Layer 9 of a small transformer language model trained on English Wikipedia (13 layers, counted from 0, width 64).
Take only the direct path to the model's output, skipping the later layers: a vector added to the residual stream pushes a token's score in proportion to its dot product with that token's output vector.

Output vectors of the tokens that the questions are about. A number n stands for (n - 500) times 0.0045.
"ivity": 492 544 458 307 273 599 621 443 640 559 276 471 478 341 445 722 403 478 616 485 24 717 373 381 415 542 296 205 602 434 667 327 712 438 441 386 489 312 594 365 369 598 351 389 454 386 608 672 584 276 386 370 313 516 649 776 753 382 436 569 291 578 644 773
"udo": 471 507 486 374 500 543 516 622 258 617 630 503 367 286 385 659 227 468 436 483 394 579 292 458 451 634 315 246 537 377 681 477 534 410 447 404 453 296 447 546 792 356 442 321 475 391 464 518 756 360 364 626 458 405 529 757 348 599 637 408 566 515 472 603
" category": 646 433 345 448 376 663 469 488 398 392 506 540 181 440 433 473 473 476 630 735 291 466 605 393 448 543 540 349 472 340 549 451 639 412 514 715 757 439 520 545 622 503 373 213 640 377 361 667 623 484 581 388 452 554 449 680 448 449 345 670 244 523 633 722
"ć": 485 565 584 417 150 522 505 667 355 734 410 641 352 307 659 490 243 490 559 638 127 697 590 220 731 424 321 233 593 342 598 500 370 558 530 603 769 510 447 566 590 397 520 285 376 280 704 555 692 547 183 613 437 394 606 435 343 360 436 305 597 662 487 528
"ians": 460 461 409 610 382 616 676 640 406 334 270 651 571 353 399 512 484 489 610 407 198 411 466 409 614 590 289 291 636 235 703 535 701 274 737 600 529 578 463 592 735 557 542 464 518 357 636 485 527 524 704 655 558 337 527 613 696 531 451 352 469 548 536 715
"level": 608 526 632 369 247 757 619 527 560 328 335 593 352 451 442 654 273 460 622 721 337 439 437 419 362 398 393 187 575 491 617 625 420 564 446 526 435 334 547 619 500 559 507 546 588 504 629 774 655 539 416 715 447 291 548 808 531 597 374 281 575 463 773 647
"han": 524 475 441 594 370 480 540 533 510 678 573 638 330 287 430 648 547 498 535 421 241 485 721 275 331 283 370 347 363 470 626 299 389 410 606 525 356 361 516 379 591 510 509 540 444 570 584 595 464 558 351 639 409 468 538 477 668 640 597 585 749 317 494 513
"acter": 703 466 88 485 242 710 699 532 439 281 402 598 494 413 178 660 397 459 500 565 263 476 336 216 667 600 415 126 392 209 677 567 570 698 415 418 494 400 526 697 768 578 616 471 702 189 688 634 367 648 307 505 527 526 509 687 521 462 622 496 361 363 487 654
" brothers": 453 647 537 422 437 653 663 620 523 544 538 694 425 320 587 427 444 489 685 455 532 491 481 556 591 576 439 311 662 278 714 570 554 432 661 480 689 584 435 638 568 543 536 380 428 335 545 364 663 497 431 481 253 533 397 638 614 791 613 336 680 619 453 753
"bil": 576 640 490 536 359 578 600 602 558 472 465 546 392 511 391 648 156 456 567 731 368 611 561 459 396 527 469 251 375 473 758 425 562 500 510 453 316 557 454 647 413 729 610 515 360 398 489 712 312 379 612 200 528 370 482 364 456 525 401 577 414 386 653 583
"unte": 500 460 519 286 388 414 733 634 649 519 595 607 446 233 438 773 290 469 585 638 680 503 577 320 569 594 534 215 562 474 685 250 368 556 458 419 470 545 355 588 514 655 570 441 580 329 578 835 300 398 412 441 632 438 504 601 394 658 630 526 468 325 590 722
"ić": 489 462 527 577 355 556 426 627 331 524 384 538 332 207 752 650 396 485 622 609 182 489 587 305 676 518 425 218 691 531 606 592 504 529 456 405 900 454 357 464 815 469 549 353 409 407 702 539 528 529 318 583 519 390 635 516 732 366 396 251 631 680 442 761
"cy": 631 204 284 396 379 341 632 603 677 413 326 421 532 287 300 408 152 499 662 673 353 526 511 326 522 468 301 273 405 500 532 431 595 491 413 421 511 606 561 383 562 679 579 396 574 471 492 529 493 394 372 322 118 536 321 517 467 515 139 496 547 343 476 723
"cious": 590 548 578 387 216 391 679 524 577 500 394 471 420 349 533 495 114 460 553 639 600 438 235 369 408 546 379 161 505 435 658 419 561 456 351 628 669 534 606 682 660 596 753 369 674 194 690 512 727 462 355 632 394 286 496 488 333 505 321 354 534 212 492 626
")": 322 603 485 711 717 731 419 555 485 596 412 574 436 512 368 311 534 511 520 495 655 476 585 640 504 496 676 403 584 509 289 277 335 690 323 422 708 617 750 211 596 749 474 462 600 581 571 412 701 341 639 619 565 559 325 479 442 528 388 548 305 609 560 469
" guns": 570 482 418 238 330 619 750 498 428 451 514 551 476 543 462 441 324 497 739 467 525 610 537 402 553 435 311 293 653 434 748 552 257 415 661 610 541 551 500 554 546 551 521 324 562 529 544 426 645 452 503 572 625 414 446 522 682 489 512 432 430 574 306 651
"dom": 490 472 310 492 260 386 336 472 623 449 374 326 290 321 702 634 269 481 527 430 450 629 464 509 304 427 445 209 425 476 699 442 473 500 518 406 657 343 595 543 608 171 549 544 663 560 596 486 441 513 482 524 432 528 620 485 521 693 336 600 444 232 752 577
"count": 471 402 628 361 433 464 604 590 745 504 500 723 439 373 289 526 435 452 558 321 337 462 504 306 350 198 440 248 482 210 775 320 372 426 488 557 510 366 332 514 598 557 568 569 657 546 560 441 352 496 279 387 566 364 492 658 659 810 326 526 593 235 588 619
"nes": 621 342 510 580 294 425 675 503 486 335 359 598 550 462 553 343 342 484 426 707 569 780 641 340 511 422 326 302 492 504 692 461 504 456 605 257 274 619 610 429 574 510 671 446 416 364 704 360 585 641 504 473 427 581 562 500 557 785 361 510 533 531 531 667
"ss": 538 525 374 500 437 399 532 610 643 423 506 729 372 410 646 285 328 490 592 512 596 491 597 485 418 671 337 328 533 224 606 458 356 662 349 411 344 530 450 585 329 429 454 335 478 293 621 459 483 614 429 514 639 460 639 415 367 550 590 375 632 458 525 513
"lines": 361 570 511 391 284 516 653 388 630 588 248 477 283 504 322 440 424 492 646 702 403 571 525 518 349 466 227 289 685 329 724 346 484 544 427 367 314 392 670 549 514 337 372 680 799 464 738 508 517 630 546 597 424 471 647 686 610 551 561 266 520 500 515 738
" Order": 563 346 325 342 323 580 569 589 410 530 656 420 267 585 467 449 514 492 587 413 394 675 503 519 458 416 462 456 568 434 701 546 521 486 352 585 634 589 473 452 647 319 516 270 585 311 691 657 574 383 477 438 484 522 571 760 644 723 286 456 364 579 506 661
"ller": 531 403 475 370 309 573 565 554 529 863 458 437 315 319 500 486 319 489 724 652 374 676 527 228 478 650 226 142 529 453 462 350 407 691 267 756 428 470 580 682 511 329 645 320 508 287 517 408 694 751 254 575 650 464 399 412 524 572 643 403 517 734 438 656

Output weights of attention head 1. The head adds the sum of these rows, row i times number i of z. A number n stands for (n - 500) times 0.0024.
o0: 497 645 462 477 442 441 267 471 572 399 274 683 588 362 457 461 371 721 542 388 587 659 479 420 521 397 630 497 593 770 404 218 524 435 315 369 477 357 727 520 475 457 556 516 494 563 524 497 412 561 303 510 570 537 506 455 488 579 579 532 418 397 601 486
o1: 526 469 467 487 643 627 448 502 685 567 603 518 415 427 649 459 536 386 459 508 481 314 651 409 732 497 453 415 382 351 657 457 461 535 402 573 629 443 377 648 507 463 561 425 538 684 528 559 551 482 726 471 536 703 201 463 277 524 428 727 516 593 390 519
o2: 406 453 618 406 387 649 515 610 466 497 634 634 341 239 469 478 527 511 541 385 526 501 573 715 382 694 413 496 483 388 593 408 533 637 403 356 399 674 407 514 728 417 548 388 402 415 531 455 364 623 441 591 414 500 434 586 668 603 432 438 550 628 550 577
o3: 445 686 551 656 446 600 437 554 532 427 304 381 502 427 387 351 587 585 753 476 530 754 715 467 461 623 565 278 767 472 603 426 612 469 456 420 578 448 650 290 547 306 360 388 494 590 521 567 454 467 409 554 633 478 608 292 624 391 572 525 454 483 683 547
o4: 414 592 372 510 563 611 508 350 615 479 557 483 424 633 414 371 878 451 446 543 482 508 487 429 603 416 468 308 556 423 603 573 578 579 450 443 579 348 390 607 443 584 324 518 406 350 597 543 461 489 727 417 453 458 616 563 580 508 488 441 463 232 533 770
o5: 594 446 449 523 462 594 813 476 658 409 581 433 613 393 522 396 481 880 550 393 502 655 319 482 529 598 361 468 369 509 558 610 661 492 379 641 614 422 630 552 583 461 645 582 381 460 487 523 631 421 614 596 404 381 601 396 514 432 449 501 529 446 615 509
o6: 531 528 337 545 453 498 416 427 462 309 388 432 683 717 546 512 613 290 595 530 612 718 563 474 348 456 381 604 560 557 445 399 438 581 514 453 480 387 501 585 494 406 561 583 444 522 358 636 378 529 456 621 594 386 601 619 353 429 494 383 324 482 445 495
o7: 537 444 463 458 267 357 400 469 400 683 495 549 385 327 443 454 404 554 533 339 550 341 530 472 501 352 503 326 531 578 554 463 562 337 308 436 579 434 275 651 602 451 604 508 283 343 447 575 424 588 426 360 669 625 591 624 437 522 304 533 643 256 605 489
o8: 574 452 478 394 617 502 370 455 518 562 565 629 607 375 468 574 394 411 404 439 643 350 371 404 620 310 469 338 508 673 405 282 566 581 635 364 639 231 569 307 548 465 484 675 692 632 432 559 436 582 459 565 521 344 597 680 335 570 491 470 662 547 511 514
o9: 515 466 554 363 613 585 695 337 444 468 660 830 510 588 386 518 415 576 638 695 469 383 538 550 430 484 679 359 703 403 360 407 397 526 431 459 533 541 607 671 668 444 585 613 610 542 424 586 457 675 586 381 482 546 457 561 498 490 368 556 472 336 599 639
o10: 687 531 391 502 521 539 551 584 528 301 540 521 342 556 384 447 349 874 549 590 485 374 611 457 438 587 574 350 581 388 504 483 593 485 416 622 483 493 383 558 348 423 588 590 533 681 682 665 634 709 653 386 491 521 542 580 388 326 367 645 385 402 589 533
o11: 643 504 503 559 467 627 493 395 590 424 554 349 500 506 573 588 565 34 509 625 599 339 493 297 502 495 401 707 483 435 716 681 491 531 759 656 442 493 423 552 399 704 530 433 437 518 329 594 603 565 407 375 297 679 631 510 696 539 395 458 606 745 824 558
o12: 418 489 630 408 297 582 611 648 451 545 410 760 456 440 686 548 273 943 428 355 488 516 437 575 469 562 424 400 427 578 502 404 482 422 596 407 472 525 396 766 402 440 403 499 662 531 647 489 493 709 552 384 498 455 561 461 633 464 373 630 633 461 606 512
o13: 670 641 374 505 179 503 573 317 617 378 542 603 423 606 460 316 413 573 663 598 521 445 522 663 519 496 532 354 467 505 474 609 668 304 589 607 494 532 434 558 302 332 292 451 593 468 464 382 403 417 457 500 488 878 625 432 648 391 593 611 288 440 472 452
o14: 398 421 391 594 417 578 534 555 517 542 563 608 347 435 363 479 392 406 591 558 366 591 528 496 255 504 483 301 673 623 592 479 403 470 499 493 423 485 485 553 460 464 686 397 510 386 502 445 570 484 809 434 547 446 672 316 590 368 572 461 490 209 572 447
o15: 383 389 569 427 686 512 455 324 482 517 776 508 565 484 594 422 454 165 501 503 477 432 363 533 652 468 348 626 469 762 548 567 735 381 474 483 588 454 354 516 665 537 467 592 453 593 432 494 414 734 418 476 537 469 517 451 312 450 548 470 364 576 662 576
o16: 261 589 636 509 342 485 521 495 484 451 647 330 446 687 296 628 587 318 586 498 580 269 431 645 528 371 547 192 519 428 518 613 474 571 726 620 575 548 590 530 516 564 647 543 230 672 330 520 490 375 525 566 511 495 414 376 524 672 637 634 629 444 409 517
o17: 475 686 580 328 784 496 397 589 405 657 706 491 368 672 455 437 638 316 482 500 479 461 390 509 434 371 491 307 372 500 565 496 586 503 245 475 347 850 365 451 727 294 605 436 629 596 539 651 654 462 497 526 555 405 382 500 597 529 396 398 536 475 750 440
o18: 427 364 406 501 350 593 789 712 550 443 635 520 501 590 494 430 408 316 658 434 573 419 541 398 538 488 575 639 664 416 479 517 562 519 510 516 599 669 479 395 575 411 317 310 488 571 372 430 459 626 512 380 426 598 523 444 550 637 356 573 412 628 431 476
o19: 490 650 433 368 640 433 384 406 823 566 662 608 478 630 494 415 544 338 506 613 558 247 323 493 337 432 708 590 557 418 341 553 636 549 371 487 647 460 418 541 617 484 438 412 609 602 552 548 579 437 569 517 534 245 345 486 269 457 690 511 382 370 441 461
o20: 501 397 607 563 334 500 520 325 599 407 325 412 525 581 520 477 559 495 674 517 481 598 631 356 335 599 515 473 514 703 495 441 643 417 245 386 610 269 804 396 381 600 557 300 283 488 596 639 539 368 752 556 547 404 659 414 406 368 617 412 341 412 759 310
o21: 551 386 591 361 349 404 472 528 563 498 464 571 486 566 455 518 471 533 452 555 427 468 245 437 475 446 344 613 456 399 671 424 453 460 581 483 489 513 540 654 353 461 407 401 763 488 632 624 493 651 366 474 558 449 549 546 519 628 418 481 505 411 238 659
o22: 342 661 370 461 530 426 719 336 478 576 671 669 323 670 628 556 493 71 576 599 440 455 534 589 599 502 763 379 685 365 384 525 486 563 477 678 653 535 547 334 394 553 592 505 653 392 452 404 332 472 597 574 432 660 452 585 520 499 303 469 347 457 440 682
o23: 218 549 377 608 431 484 599 469 505 538 371 584 565 466 409 439 442 373 404 609 490 225 281 583 472 543 480 561 440 506 512 344 577 591 582 242 541 352 627 402 591 502 345 568 490 272 745 470 450 529 388 438 402 462 436 413 619 488 444 645 694 427 609 364
o24: 427 447 281 353 482 587 673 484 655 246 514 453 668 796 411 579 335 740 848 541 394 533 599 468 382 491 367 454 345 579 417 657 486 346 339 467 513 553 399 569 536 436 574 657 548 347 482 553 488 429 607 553 578 293 544 561 453 596 530 520 460 413 615 454
o25: 576 470 421 643 555 558 685 523 637 508 362 364 417 303 480 357 414 563 619 323 437 480 648 480 476 546 509 800 302 435 459 471 376 431 584 525 549 455 421 533 553 505 514 493 475 593 611 531 704 690 667 302 565 488 362 641 442 525 516 683 537 311 557 515
o26: 612 599 392 405 611 397 213 670 494 443 651 460 309 471 546 380 683 714 669 491 570 595 577 609 635 499 650 660 330 353 451 457 527 416 352 552 432 402 443 782 519 418 736 388 489 485 602 691 599 195 604 566 546 569 541 592 355 641 559 513 489 683 454 588
o27: 579 403 414 656 609 478 462 326 673 384 495 376 467 641 435 503 397 353 671 515 588 424 360 354 506 636 499 464 589 201 518 507 593 412 755 581 632 409 559 433 265 525 283 440 666 550 419 536 416 581 861 433 291 558 453 608 566 644 516 663 571 602 760 496
o28: 462 392 422 481 692 505 513 410 418 647 285 446 578 448 415 597 517 342 410 601 544 469 538 513 371 673 453 733 478 750 419 532 490 482 433 576 520 462 316 766 485 683 368 631 408 528 459 442 450 454 383 432 494 477 516 480 517 472 367 472 492 463 414 488
o29: 585 479 197 427 543 563 672 449 623 412 547 570 498 457 534 581 436 629 724 489 334 392 529 589 669 334 459 327 446 526 326 330 476 589 284 420 328 324 489 491 502 727 446 565 596 486 547 553 562 420 504 327 414 420 515 602 243 394 466 751 380 471 321 447
o30: 388 446 361 241 400 464 631 650 503 567 429 414 614 503 623 473 808 348 579 680 456 677 449 579 690 388 409 441 587 625 424 693 490 482 550 360 583 656 528 524 257 386 437 480 327 315 507 474 421 463 434 603 441 425 515 713 610 563 531 146 590 544 409 397
o31: 368 554 441 448 579 445 466 606 307 566 410 575 728 274 654 543 349 830 585 529 636 522 447 423 478 487 436 275 734 762 293 401 614 802 410 394 384 508 685 455 777 597 477 646 560 511 499 423 244 488 183 521 650 360 571 628 529 637 600 198 395 458 506 444

Each question shows a token from some text and the vector z that the head gathered there. A number n stands for (n - 500) times 0.012.

" Ag": 517 438 518 393 425 553 456 554 507 507 579 475 501 433 465 522 422 468 453 477 482 517 332 447 483 514 578 392 536 503 395 556
Which of these tokens does it push up most? "udo"

",": 585 417 529 526 386 475 502 542 372 574 601 379 514 430 480 446 355 484 494 464 582 419 371 471 522 567 535 362 540 572 371 640
Pushed down most: " brothers"

"ube": 464 518 519 490 546 572 461 419 392 511 657 499 595 526 548 434 436 583 494 593 599 564 415 361 606 614 690 568 436 510 454 417
Pushed down most: "ić"

" Gas": 492 432 519 439 476 610 371 531 443 501 495 448 713 483 525 458 483 556 531 320 364 541 428 310 474 541 380 394 432 471 540 560
Which of these tokens does it push up most? "ć"

" control": 426 501 569 655 571 604 500 486 411 487 637 457 575 442 546 394 463 467 521 415 602 482 315 425 468 552 502 526 431 359 436 422
Which two tokens does it push up most, strongest first? "ians", "nes"

"5": 647 543 598 649 559 599 529 467 409 603 735 365 650 531 564 313 316 431 501 403 579 447 391 344 635 441 615 477 487 437 456 587
Which of these tokens does it push up most? "ss"

"C": 482 575 510 516 559 557 388 452 431 500 468 393 581 490 454 420 509 517 435 429 425 519 427 506 503 488 588 507 465 464 567 544
Which of these tokens does it push up most? " brothers"

"T": 609 487 566 680 470 572 508 548 374 527 630 392 609 525 460 498 382 411 548 418 641 404 467 377 558 518 620 533 489 427 321 599
Which of these tokens does it push up most? "dom"

" 22": 519 497 575 592 523 533 488 562 375 486 590 375 619 544 479 409 373 422 481 498 562 467 384 492 535 578 589 482 509 554 539 496
Which two tokens does it push up most, strongest first? "ss", "ivity"

" 2": 531 469 544 448 404 508 483 496 436 538 633 535 573 465 425 524 348 380 585 463 502 515 367 482 494 573 508 489 541 522 429 554
Which of these tokens does it push up most? "cy"

" 1": 571 572 530 611 526 606 469 488 386 465 493 375 611 460 452 430 321 366 461 453 712 438 329 349 424 476 565 296 525 513 478 541
Pushed down most: "count"

"\n": 530 499 536 512 586 514 358 471 511 600 585 354 694 510 490 403 468 503 421 474 459 579 362 522 510 498 512 528 475 462 506 533
Which two tokens does it push up most, strongest first? "lines", "count"

" scores": 525 478 518 544 476 517 490 408 367 494 596 439 638 588 580 383 392 409 518 465 534 475 495 484 554 569 470 510 468 508 413 454
Pushed down most: "udo"

"gie": 514 414 530 429 449 547 472 540 474 512 599 479 503 410 464 494 422 491 466 490 489 500 345 474 503 527 585 406 541 506 408 564
Which of these tokens does it push up most? "udo"

" highlight": 600 392 619 537 518 561 477 456 421 582 486 207 724 390 600 379 415 578 448 642 495 450 415 574 583 497 442 278 519 473 529 643
Which of these tokens does it push up most? "cious"

" create": 566 383 476 402 370 577 480 542 577 568 584 441 786 429 592 523 443 424 402 462 563 440 356 561 573 550 398 405 505 571 457 593
Which of these tokens does it push up most? "cious"

" I": 547 411 554 539 547 402 433 543 399 436 384 391 385 437 588 515 414 653 484 496 628 426 286 471 444 505 537 478 512 382 418 478
Pushed down most: "acter"

" body": 381 647 387 400 547 612 411 512 427 515 745 443 591 502 595 420 493 521 472 619 518 550 347 374 606 637 611 606 483 560 400 335
Which two tokens does it push up most, strongest first? " category", "bil"

" their": 465 464 467 405 437 602 421 492 463 563 706 502 770 586 610 354 502 366 475 442 533 502 426 433 548 597 540 546 401 527 442 389
Which two tokens does it push up most, strongest first? "bil", " category"

" at": 555 489 559 525 496 535 470 544 390 528 658 518 640 437 464 418 371 409 495 360 593 589 315 482 506 555 570 471 541 464 416 462
Which of these tokens does it push up most? "nes"

"2": 571 485 584 567 492 579 530 533 374 530 623 417 600 502 442 461 387 376 511 413 572 436 435 391 535 523 603 493 539 415 430 602
Pushed down most: "count"

" was": 576 465 540 511 502 566 449 554 517 598 621 387 621 453 508 443 534 440 454 500 446 520 398 422 538 533 576 475 433 520 389 665
Which of these tokens does it push up most? "unte"

" Sh": 508 513 506 554 475 348 517 581 410 648 728 478 566 730 501 435 485 411 613 466 564 423 618 470 632 600 455 628 443 662 466 454
Pushed down most: "udo"

"–": 622 438 438 651 500 469 574 529 398 436 613 335 537 507 433 535 382 295 548 372 700 383 464 486 575 569 546 576 575 505 422 667
Which two tokens does it push up most, strongest first? "ivity", "dom"

".": 574 452 532 518 481 487 387 445 466 592 564 371 681 585 509 364 466 457 477 445 466 543 444 557 508 550 406 464 446 484 502 549
Which two tokens does it push up most, strongest first? "lines", "nes"

"A": 545 419 557 534 545 415 435 540 401 450 405 399 406 435 581 510 412 642 485 492 623 434 292 468 451 506 538 473 515 394 413 479
Pushed down most: "acter"

"'": 483 516 546 521 520 620 416 539 394 377 465 404 603 531 539 440 415 473 479 398 482 469 412 448 562 493 642 360 522 468 608 463
Which of these tokens does it push up most? "ć"

" on": 503 445 454 518 491 601 464 427 409 495 583 490 670 520 573 386 484 432 481 455 537 469 345 479 533 574 412 526 531 495 405 436
Which of these tokens does it push up most? "bil"

" The": 495 496 508 507 509 580 384 435 432 531 604 432 621 570 545 356 480 512 485 457 529 568 417 463 597 548 549 575 416 452 541 433
Which of these tokens does it push up most? "ians"

" of": 584 429 541 528 521 566 427 520 444 582 551 448 745 519 551 379 494 433 499 403 505 501 369 519 509 594 474 471 493 486 478 513
Which of these tokens does it push up most? "nes"

" Portland": 480 466 526 441 418 471 517 479 445 550 601 476 466 453 429 497 438 508 484 547 525 515 362 395 500 481 581 432 519 488 387 546
Pushed down most: "ivity"

" length": 438 653 382 390 577 557 400 592 475 541 700 431 675 441 557 432 463 504 446 585 524 557 322 374 570 639 576 551 513 504 394 380
Which of these tokens does it push up most? " category"

" players": 559 499 530 448 488 507 373 459 513 601 600 420 722 570 473 397 545 513 478 474 426 543 383 551 495 539 475 530 446 506 390 467
Which of these tokens does it push up most? "count"

" Pos": 570 471 429 483 630 536 561 525 533 658 685 260 494 608 478 577 427 381 456 587 506 530 549 538 567 484 613 527 443 574 465 586
Which of these tokens does it push up most? "acter"

" captain": 408 512 536 495 502 620 433 490 397 461 611 459 543 509 595 399 474 646 498 507 516 523 375 365 627 542 692 564 420 414 545 397
Which of these tokens does it push up most? " Order"

" O": 639 476 504 643 502 544 495 557 403 518 639 330 604 525 421 497 378 361 527 420 648 439 435 411 586 569 604 532 499 496 330 607
Which of these tokens does it push up most? "dom"

"over": 598 425 378 462 362 431 501 502 540 480 570 487 590 645 407 379 491 496 473 542 384 527 432 372 480 454 489 523 433 471 476 580
Which of these tokens does it push up most? "dom"

" with": 521 461 495 470 431 612 386 501 416 514 527 446 749 482 565 365 508 416 495 372 466 499 369 445 508 622 454 465 490 460 441 502
Which of these tokens does it push up most? "nes"

" the": 555 521 496 513 441 566 438 479 525 527 637 465 659 504 554 436 495 450 440 466 533 495 317 398 491 535 547 557 458 451 302 479
Which two tokens does it push up most, strongest first? "dom", "bil"

")": 589 527 496 454 477 522 542 519 496 485 537 421 529 449 509 431 470 454 449 467 559 458 356 470 512 537 658 520 537 472 426 520
Which of these tokens does it push up most? "dom"